Layer 5 of a small transformer language model trained on English Wikipedia (13 layers, counted from 0, width 128). Numbers have three digits each and are written without spaces.
A neuron's activation on a vector x is ReLU(weights . x), where the dot is the dot product.
The model reads these tokens: "it" "ched" " to" " a" " single" "-p" "an" "el" " form" "at" ".\n\n" "W" "e" "in" "ers" "m" "ith" " gr" "ad" "u" "ated" " from" " P" "it"

The vector x that enters this layer's MLP at each token. A number n stands for (n - 500) times 0.011.
0 "it": 445617556427531653529424638542395463382458480300524474651333559389421795547587397443609374365347580546508462596581568574591535511555486540497473575563525539518484558552563515503420444584467422479531598324430490474448374493380482627293701648614472471492515478570523583029524432487551536366747592578464345537616573511435525305306500552598504467624554444315415618494627445507553551520435
1 "ched": 526635569529480662471345634506342506331539468338558491611323399558612683420545308376547376456510506506630264473685458509575512551542450297540458538472596365565243531429466620502411528589595578505563520370337421537483387587422432651463744689752334572487511323400586585346625576444579496420570478576548451403742618529509479382318418647646396485647461412410470646427701453550572553459338
2 " to": 470608604530453639352545695589396433397603426295521511629400439601549705491586266389648401345485400510654429477687491487632574558500373417537594512616654391546319424387383641501446514530563486512542537281394383545565419553467516836361669664616435507571556463481422625363519648454626450298585487526538461391741537511496460378231424665531473423487394529406504689463545493526544476488279
3 " a": 456695621519516621414417613493346435389520552295599524729229466619659640506555283502572402336430421630605397577606538545558519578529374452556638605542639427594313475425440572566361514573561476561524527336313462561594408550349506734362722602519422516523496427374517717300489536457550478250610460425619439473698643569514421317320427617529370395459528460456512659531574497524498547502365
4 " single": 407609619504522632518487585504394448388541521328672515754373359573635650482563285412586449375408408511598426569540448425588491586432448466646551547554608350580292546415495624441364467516633540622557451324436398639607386493344538713331778664617388530505545452399507565318625634467553452355602541452522475465668482577490499396202381705538390393427482368503549542501592426574617563416325
5 "-p": 451641634415506755478419612506325283387615362343639514689447477581527602442515331462529445397490476537665358523574478644454544579496420352609515524452611372556340534385422579409504459572539551503501413423359458591615366453333556719361816658660463540500483456472424733362614638465603427372636564510531553481713614587544480375350408593584263408483421270448385644452617478562517518518310
6 "an": 411599584431461679473465617590344494445395406281599558633378388574631720432585289467634543401381324531619449462601371568573549566416480467533569636520514399483320501395485611501472455508628607517522374457405565598476240403365437742397804660616393626569523411364465679304623540535646435356482542453525418585628629612488476319365348642584442468548390466450439615591640540532464549454477
7 "el": 565623597329412669513420638481272447432504433361669451650394456536622683274625282377497535374375382540670401514606506524600580659417450445535464624567565410530355436417591548487428498519607632567560494394437448610514309506372428673367705613681356517609548501500513684290577536516695360363569492549548461539698534561571502351357367690530337362478419449483447623507627408589454491535394
8 " form": 497607645407506718406412524483331447441567400361654482683300352571662686449511358367533325464485424595540349553497491516597575528425412342508554520567593307680283385523415567531466537558638674588516631357396536486507405606303608596408719707687375470496541517443500610358560479438678469336544487434515412464635587539526493334247451692680364478582491383442521611491633348558603548472393
9 "at": 532620597491536709508481655627334384447554362318614536555357485624635626405524309336583386381441421516582391583603436625582544602532333374586509608541476397629212500554471593520491396453541648577510587411402597604522319523431433821339656634674430405540398374405532615316636548530690353371628492520585430479672555515606467316319436659579346366554456401402475608478482421549538558400435
10 ".\n\n": 529614653466431601475495631496359409385607489293592593649429430595602660535590352483596319392369465553643413599666422645568600565504288348499598558556636458495484476488522560464412503526517583515563430351361377503565385569257394656317707711600442469504532470549420679245566506476633494304630527537556427565736533503457480429221417710510384368560444466366437586512555518554492428454467
11 "W": 427646543409544620492489558606351467418539443329563598652449413625580615475563354563572421396395392479671564556614486550518581588513461339518657573479599366546451546436512646586359460637495506455487515286362549603512336579262496655323767684620483577603457464301426563340538615444642489252555479542621362474684613541617423416301434623591360376638377392411408600510585437595544357461396
12 "e": 459655579453516574475390638581315448501464502349514559605409522514508726411633380466695378429336312516629429536671458598496608778511411348511556581466593410596422506465436635619404532612643540458558438319360569520479291565326434589330726661656439564510577395310600650320550612453635466342610504526595292463688570551541353403392363690446390495585463382440535520460580476526521414504455
13 "in": 407589563512471674554395602621281484470484390296589561634441530539651704455677364439668491337391352467652399518544459661539599650425280318525560484586604498607351577472530582543430469553658575499592514328393574520490331542415424645374780633604383429438519381363596704337585581576662505357570483471559287475600592514531370320428400685505363414495461414439507587472651389464552434533458
14 "ers": 505538600455456692516457599601392405448493478299566495640380466612641635465591339420554498377373347506673337533613469702604579590400378379487550545629654453631372555398513640533424554536637539537580502284405569521437407579370437656406664688681269460462484425389625637296538551510680467437619407569592357454633555526544398365367393647661341392575407359334415562458640426635533506453376
15 "m": 478524501391457667512434638534359488452576371399585506687444464631593613393562315435617506426457387627697312578703525680533572648452371249516533575539655380557350559374493615508459437509639542439517646332391530432448306488529478703423635645664435527520412458482633635326487554464687380418662463566553379490728603512577395315306349641500401389579464388353433600553637359528497507442439
16 "ith": 518553589468472616463432611544307457466585350338653455677372357586581722401597280397567488407475367580614369572644426620562556531442365391448475604603511328377290550393560656578440544494566527504560674367431530508430347568472445746434724727686411415461477410364670695380471677494606484398543500585487478486720574526485453289368359606500465463614378527339482638386617417567468502559474
17 " gr": 465547594323533673473435586478300447448654333406716503663422434472608713513482293525561393396488324632570443579541586738604519473531289387439504536528626467618320467454511586603489486582609607546487580353318371569474424529304561654359742701638502362513519500373559666438500541465638464333561517547503450460731576611540440255271463595561313434522365487448420592469588402546524464504432
18 "ad": 483675662446550596523508570443352528390666342326550525691447442624558686457596349381540496414439375598600443571732467655616539508479398389573403641443526505596243437441439466616461388521518669509576569408371531490471323465405429720375745611654418395560576413314484529286681608548633456376435444574626485507726503521602436341336399590535346359584427343466470597466613395486493480518535
19 "u": 459685605382434705528496532527289534420679529336497498656325372571619704426540224462564465400448365586645473526611513538542617545453346402481556556541598480613385554592410505468365468529664545463426546364365522596495338511380499818363647612642386515565530488328600569358652544546667403335570509581542474538682500545614447298310373628490308410605424429437509626543633376400533473489482
20 "ated": 512659689465478576513467529416452423362566405362547460665308449654605721441508262404543465391494444494638338575651519560545521581479371370520444570547516409556254619531465607558379494511566558541599532396318456536497415570462483730405664701733347573488558456349592569317681667502588452349520409577564453507717530479548395322310394689555414401532417333451449658477606421578497516490367
21 " from": 575627658446486632387524638521346480389551478293592544612430359599571745521613254398563369360509370576606412583543493568581554580501307382430567472556665381517304468485577661513433504569578472479522503333317418609565447605419565691364649636604390529521515449349565666316616681484595476288541477557499419445750570474475432399238395715529445452583450457406438653477559502516481462566427
22 " P": 398631583377521755427380581486348381410640504325605543642417408675495683555590336537588364437555429553619446615521417635519638654528473272505590531434637394502335508368542537475449438446585538566563441376353477612567411566305489639393700595603454563566455477353408717304576544495656491327558520548571386487828505507623403380307389645549323308430433398463438594531559468553487467531505
23 "it": 311605689335541636600390543576481543490578462339634497619344355551597694437619365314659456208507433486598430526493396623467658735523449434567572683460553371541341489456506605572445451420549586589570479396323505537432428526348388681351728612669474586565537362384399769354654585487671486347485404562493281493657534570562458318399415607620374376535480448494434654496539395497474503437482

Each question shows the input weights of one neuron of the MLP. A number n stands for (n - 500) times 0.0022.

n10: 338549671413545477372607514396494462475517497500380523361537575563579483509440497514461553472584520500596779437695418310514489655754444528519517403509306456573460550455506535481439539602440377374404540367458285506479540727618520568667596423590566620529480497586503503445500555479415294393494534640594584513365556500466542422481649214374483595590391514414602438511591448421396438430583
Which token does this neuron like most? 2 " to"

n144: 379456706401522440599463478317632450466413447619435434450532696517560562535506481519485715398544491598528459528585398523520527454478432603800347411558548538615713525457310529592556503429408497548423359620662323486387350485432598545334426420514561422500383537533372639518515585404537675486587612453573537292497429405384364494401484429602460401488388421587451394354439489555414605638466
Its two highest activations, in order, are on tokens 5 "-p", 18 "ad"

n25: 575316593542634381568373486658446541661492538500378480547517517459626550595569473563503380562440475278489506503482592421415562440505469412572448631439357516670554597393606546476477296471369566551494303448600456555516437622425546260452446520410534392580549461492618696445509503675424652672414421555838559413477471582406351556435405421533523450614421417569618497295401561435500573458503
On which token does it fire most, and how strongly? 12 "e", at about 1.2

n269: 515576470539489521520433650338528543495546623559429395477651533448655509548573448380286394409462342490633416444502531554533572377484514554454498439629502480556639592505519409591514551512535419480507509450500456468433505445408601402460593460481502406454452548505535556455690450439573472651511512582542676572543469507306451624511469395613570583529360388460498444502495425529504500495683
Which token does this neuron like most? 14 "ers"

n431: 400637375608559500444338485329487462644485403441536511639553530477526552543482513426628503576601508489393586503347533516427633468682544520593451471728471556497431531421413570443438614486561538419403452428528384564563479532469492580502571540427380495569433516779520432395565605467424410492559479503587669419284465432370310464540558301370489616492591456503532468548574400482362547391634
On which three tokens does it fire most, strongest first? 0 "it", 4 " single", 5 "-p"

n355: 639495576544527580505535485609520531349490413417558406566565523613409495581416464601689699547595468405557472486534457532512479402363441587459403505571335629540560522567374480434533522441555474424581350599534327337461360561478505419299465522611417665373597422534548492594492426474431551584493637622434598438440379490523461429490531530450410476607400573624446445469425512412451441355442
Which token does this neuron like most? 20 "ated"

n229: 524370405363443331451335372542634444404428569455444398437423510543605560458562796447517475262405382609704601408625565554363671694349678556306395567546636623451529465443457615349389718431400475439535487480519535556376465579478490350761576317475425590491470735497514635556490363543510571465656593405602544610610523649506522462570644538497587472359637569477328398466584432592365601626412
Its two highest activations, in order, are on tokens 7 "el", 14 "ers"

n404: 447509660605602423702341387485586470527494406380523500506225461580532599412397589681572347450563494552550524426645648423544551395480618583250448449579309591661578503441675448520467608439518451494612428579685337593391521607579632453506391431515515611466354445477449592513595554627424426462401461436614406406521297574482497430483531444256464421470544442515346577552483641736414570453631
On which token does it fire most, and how strongly? 20 "ated", at about 1.4

n241: 516648420342307264529554527417409466554545590472429712642375494553572467485412561573599596431454626400593506570580497292461526460535527450280646382534527593604552542473635426626575596525436251439467482710417482541536497385371570487641633366533350628480522536500455563511491417383413399446639521246594551545463610444555452613532714123605421479469542426589431542515567506332441467527467
Which token does this neuron like most? 3 " a"

n14: 554443267523423449668575448495564500382524414388579473482505481575527595456419536510576697428513340575615390673602549621321503508534369424418500497467489510751624513612411503558412561685567401526516559464516421560507668417527470402571519454591511459429530447398477422386381607542474500511513473511637325455217414494299503606626477562518495590541382616661472538552471510449603572484563
On which three tokens does it fire most, strongest first? 13 "in", 14 "ers", 12 "e"

n469: 430516568650578630522421458521584529587475366567450661457508469428472350477542517527500439627552408405609500522565475625528424523498586639533366533466447488476528425554344458437657518663485522459373446539590372635538639513566436612461439428480391711394623457420435487559389589669525419396580380445451422519521643458417313339434434406636574437534541257482527487562535495402514568462520
Its two highest activations, in order, are on tokens 5 "-p", 6 "an"

n99: 571483537490492578393605421472473472454333575558529551452355517613511439389581474550628709578638478514540558411503536538435381497437543503511500641389476560549626410559610533569411334414549487471476467436444476630522527506513459466510589590511527451617553609508454363517383436528309492565495397642468436334571430573623320484482609557623508471531535537780690646560469545173543348380601
On which token does it fire most, and how strongly? 19 "u", at about 0.49

n504: 406573588492497451489463542497640526471359556326551511626581371433494494561369517519412401409387628382454409635439470351551516715384600439399491598318366528582402356434473468424653517479293594427417561447584506648323520532458529644587526604423445700611412480567589411551388263245638713557517437541561574380314589610494398573525505486564687525432503407523519489431542469588497460576433
Which token does this neuron like most? 8 " form"

n413: 372587532537431530547575456271409491388569516432434521554583540553551500360415854615263602443552367569506506515581401455464378294491585515440512576264551480346577476476613416623428488653592453661551567748304548506379558503470494497419488552425383491486282575533688497374347484436572588600518506466545602475469670635466428222538410558435585488459602780438552418453497538567565617542464
Which token does this neuron like most? 16 "ith"

n210: 686726551488361489415388505598406486564558676343482674466481631407527571541357477399415458447505527417519503436560541519393513638464612578468470374492638580556524524455617429543385378544293430412596600372513518445542616646548406545442543441402424549586549395531528616621423656556351473511605374541355405483457447486527471432751385471503650550379512539600586644459365484528477537545552
Its two highest activations, in order, are on tokens 3 " a", 12 "e"

n243: 459629643714613410468485594549488481491556438192521693329479562588375627555579523617668670674387422519566500471551645512434589451451581596447416276482587494348406426728572370517537426559442354510449524426647408418397570503482512541606500461530610543591506470397638332593463478566526606563503431590725336480366381575537512681318526446619415509466570296540463464465433327512421405548638
On which token does it fire most, and how strongly? 18 "ad", at about 1.6

n505: 586491554757583444292237360434630506486348491646332489494358477538464514463481535421476542469492595535438509508455473688593613392375422454381494562448461511621443370553459315676546311616438465580525571549439400599536659538408418597382337432441380611503549392563497497567425624568395607422583494460509458607583453620483400364357522421443412605451603588489484584538519566419355650544494
Which token does this neuron like most? 3 " a"

n218: 532527240430338344437640412659413393607556537467562449477630671593447547460570436471358479530569518639446436549560497608479563406434536538626485545427577434383575653622571248353694462636620393554458413546406426386238394463441467556577584524417442497616503462541580519410491528453449561539406311402692488528412503571409444715649391434581446429599341653302577443477712430575410639559515
On which three tokens does it fire most, strongest first? 14 "ers", 16 "ith", 15 "m"

n157: 615380263407411469665469585478600592426576311579378609412525274572519570233452521539634602602461382539531599629615461466509482383689457630515340363392457383524481381339513640441577531487516479437441544297628222385428556602660560624343484594494636494521315528476497580365522354536487480550421307513623494483582545390459685540458580283638634469404538527481500360611488530324617451638521
Which token does this neuron like most? 15 "m"

n130: 528644528380410484432523490428455511524583481463544532492524449553581279519497599482591653703339390500578333576547530529487492479599861485472298384551503603520466531565519465567387474584442505475461508575477598515592537608539595552475476503320737497512546325444520332495516374591514563487495450548494334483527614511452362521465435660426524526251542428449515568447475459442552560510479
Its two highest activations, in order, are on tokens 18 "ad", 12 "e"

n318: 613451608435503433338314510445527508537276610478553546497603508562497581333581376508588593633418463461673678418432515428492536595428543490403585422527473410569543445553456467449508548335403394364574451382539432497530594269415503461490602527426544614480621416523434544614550623657319545479463355489400479415427478503443436424510331417334454526577595526448510508407357792441477556489455
On which three tokens does it fire most, strongest first? 12 "e", 6 "an", 21 " from"

n467: 518591388430436536565526359578498495706472512654571570524505527488414604429491435444459502569470548480442490412574539476353574427530433458391488437461598521580473512495522334514371531611655486477435342407540656521498442443605580629486502318479542573489564528519580398453517502533312525493559389438551607538585415762573519389592461565388531491379489517444557351377614434456419374498453
Which token does this neuron like most? 19 "u"

n119: 581477448498482603537458377562525514473460502493474361577405440369531478353489548398408462513418469502614422487443545552473584441519469406540597538493337472457518485513439588417634456470577331474444579459529560425465317479669471596643480518587575448458625469476567437484470576651570402742606372576493500525429551419559493487554537410444514487482458584365443406437437509429504575465430
On which token does it fire most, and how strongly? 15 "m", at about 3

n42: 598311443428472603515423366576603428533393548524568557452440447467636376299355537437557536556398400495544479490275587562433374440480441430376420601635518557552505406544406476395532490394342478339415596627598515528583440590536422560365482482538539461488357609621536385596524558589586454402540531598437326628563645591490487340589502526515482487354498376487524430450360490649585482500510
Its two highest activations, in order, are on tokens 9 "at", 15 "m"

n338: 596492735485465503329470420508549346601503520631487473583395539484497564500619500564399571465497683659598422632538669527407434381627470449540461486396535524529508349486582418578441565477539617599617688480465592484366414525608436368633358470440517428663461497508538336510506559523368576380685462632442641436317526327555476416450558577521635373477433339433640643399572580602541486468551
Its two highest activations, in order, are on tokens 20 "ated", 18 "ad"

n309: 526494488554389417532478449393547418514454611410218390495625427572560538570535425433453546448521516574450446418602500387574627525582541479459438627274426394600511592489385401456469388645592364602662439506511543484495508571462377269429541528563587400427440524403503589734548480552544631505405417591515459472494592574296347462632460649452619533645291305590461414492463505503583661519578
On which token does it fire most, and how strongly? 12 "e", at about 2.1

n82: 351526539408392607532480585503663641592370393506500407530645365544511544612503633408450597623392508538590624292303481385483511489614506549591419314506478589344426423536450711463364714410418568536469506420511483670529347589458472535529475427503617222601439569541437608420471497503455550548431458607455478492594424733582402625435586419361559348428518417543543430307552541487479475592450
Which token does this neuron like most? 4 " single"

n341: 494537650500344469428461508565511563525557440528410561672579568546569497608438578632623506594313434491458491438515420411431359590634536473724629363420318495447503650433405666597469500500559586468497682599813601408462531543453677430534564559530458435364346522654491598559342562485479404486546455571533616464477578483295370590481383586608506618537614470427661458419503465527464626459503
On which three tokens does it fire most, strongest first? 16 "ith", 8 " form", 15 "m"

n300: 462562390455483508629568287332541406586537346551575591570346562426442483334397458525414402487456442500525479498597617551604583443534404645480550495661497502430602335657637622565372435625533512586414446661522567609355533521518623529563495518533410528498513540530519558563542438457348410644415368573551623500572547545444545590439451472483638572589638535384389561529502547529476327495572
Which token does this neuron like most? 17 " gr"

n411: 778488380508506494438387417640424587785586578512517649494503760463648540267472461384432549416657459467433410697531520599552525473646666670615644526369468652327497583453470509365401434509614506472564362372588443543516506401725600393561480494428562388591443348477497497490569428396450470419580474593643462476482455306391512434480318465472465494479546463450497652497398477581555367437414
Its two highest activations, in order, are on tokens 9 "at", 15 "m"

n401: 595561573610457391565422520498632505357532588439573597450479502621316514587520438538602589606431417347475464562544476542507496427380509516518595474564493522624766379548440407524493424507451592586486554417604595502521474521525537328458620460415505547550567502486458562439514396357554586380394449453552555450533387536535450507387416498636558646486506588495533519399469495349561457509545
On which token does it fire most, and how strongly? 10 ".\n\n", at about 1.4

n443: 535559374520482381430503503596534484342653415318554582431620771479524778323494515438436482512427527509631569608484567451555529401532482530647647295547418438520500488418598369448609437556231538716461825609708362423534564588596488526601433476446410565572447425366523311554588643621337477488446427587406536531580595481531642431439570479618564452437540539441422375609343349407360491647554
On which token does it fire most, and how strongly? 18 "ad", at about 0.49

n502: 568522412391352463606338458613442648466557585379268518284416400562640422500628544393545330643771567557521456450546403417439353659672549577352547404434433500509444497644596636413566467686478488597278413516425382671432447443415519532418457522552618757529639452353526392351484641497418531576389460566261451546528567621488658524544579368360660579551543431600567607441464449559408558600503
On which three tokens does it fire most, strongest first? 1 "ched", 21 " from", 23 "it"

n358: 503718333493520518628575498439460722400611410633401525365520433505460576503488556573452634555582412596460515512487427435515582475456665529480482659575433672711558510555419469524317445516586393644612416546439384424528396616433515590395560475490372457450451433564529471616567562410349516500505404479516483526449375427490512396526498583454619463459509562480455565636539468334349458550461
Which token does this neuron like most? 19 "u"

n264: 451497488567452517414359647409428307690474354424679347565596538382377341535318525576515657474314477506581393725497508656506392430483491657486595410456517553566558653405461479451482486580494408524494480709463435444396433503571351576440624558342456445541506526477654386584467485539562575546520497515559672452500527506366391486492334488489506696539519608403500326573665770353451540580424
Which token does this neuron like most? 16 "ith"

n427: 540435458438495365623594468558479432500630330565486677477443481548612412411447534438498533481579578432498353520588498368472475467561512470500413536611535545642502430698669534417578486510467495398402502575518519581511533418360438535437507595441423583480587421627568441573600577577497564425699498507356528515378498473362542598468548469537441505553529484440411630416502438559708502407412
On which three tokens does it fire most, strongest first? 9 "at", 1 "ched", 5 "-p"

n436: 368534417654358541546465448394619401394522495430475480468349487463555580604426407451554465480622515550495544515522436464409456472498439419637453426630427576495510418457621620329440575469513370495439497630490520552472518550651469580495439418669466408617422562552619221527432578548481602485542559510614475521557463461395515412442646434643579575435474540340529490483291695371424570628515
On which three tokens does it fire most, strongest first? 2 " to", 0 "it", 20 "ated"

n166: 449308523659410272500509455463613285536563631512479613333685335547406619512541532456529530585740664679652631547652509582582430296594564544449566598357566512509469557561576522365500467522460474548461561457429341467404420331434580532532628442603791509575447584429575698527459484685510503382470613456669578347392301484503548509392477500479393521487659536420526518403577382567437518452777
On which three tokens does it fire most, strongest first? 22 " P", 18 "ad", 17 " gr"

n348: 508548556456518345482610505554447662563368549361415489616590417480382570535495452597464586633396458448408478510531472408442404564602495293549373516339518419344473531497437524485551516291283518572560481589485446518699598524646588508325505595568503593239562614521522456528419414511286498508536468643640458547569484552372474487629437534457455461446446552489522518485617421621436656469459
Which token does this neuron like most? 20 "ated"

n79: 517454585570500540505410406318500401476448547616552620482692470554527518634617616487503566569438537301415590518412456495671538424621447544545330559530442564429645466481270563341429563335411544554460573615450468380458365536497449559528465548611562565457302592469594354391541505374511331356539636634671680505497450677457492479469477551492446558423507453394563372381466406459367479487565
Its two highest activations, in order, are on tokens 18 "ad", 10 ".\n\n"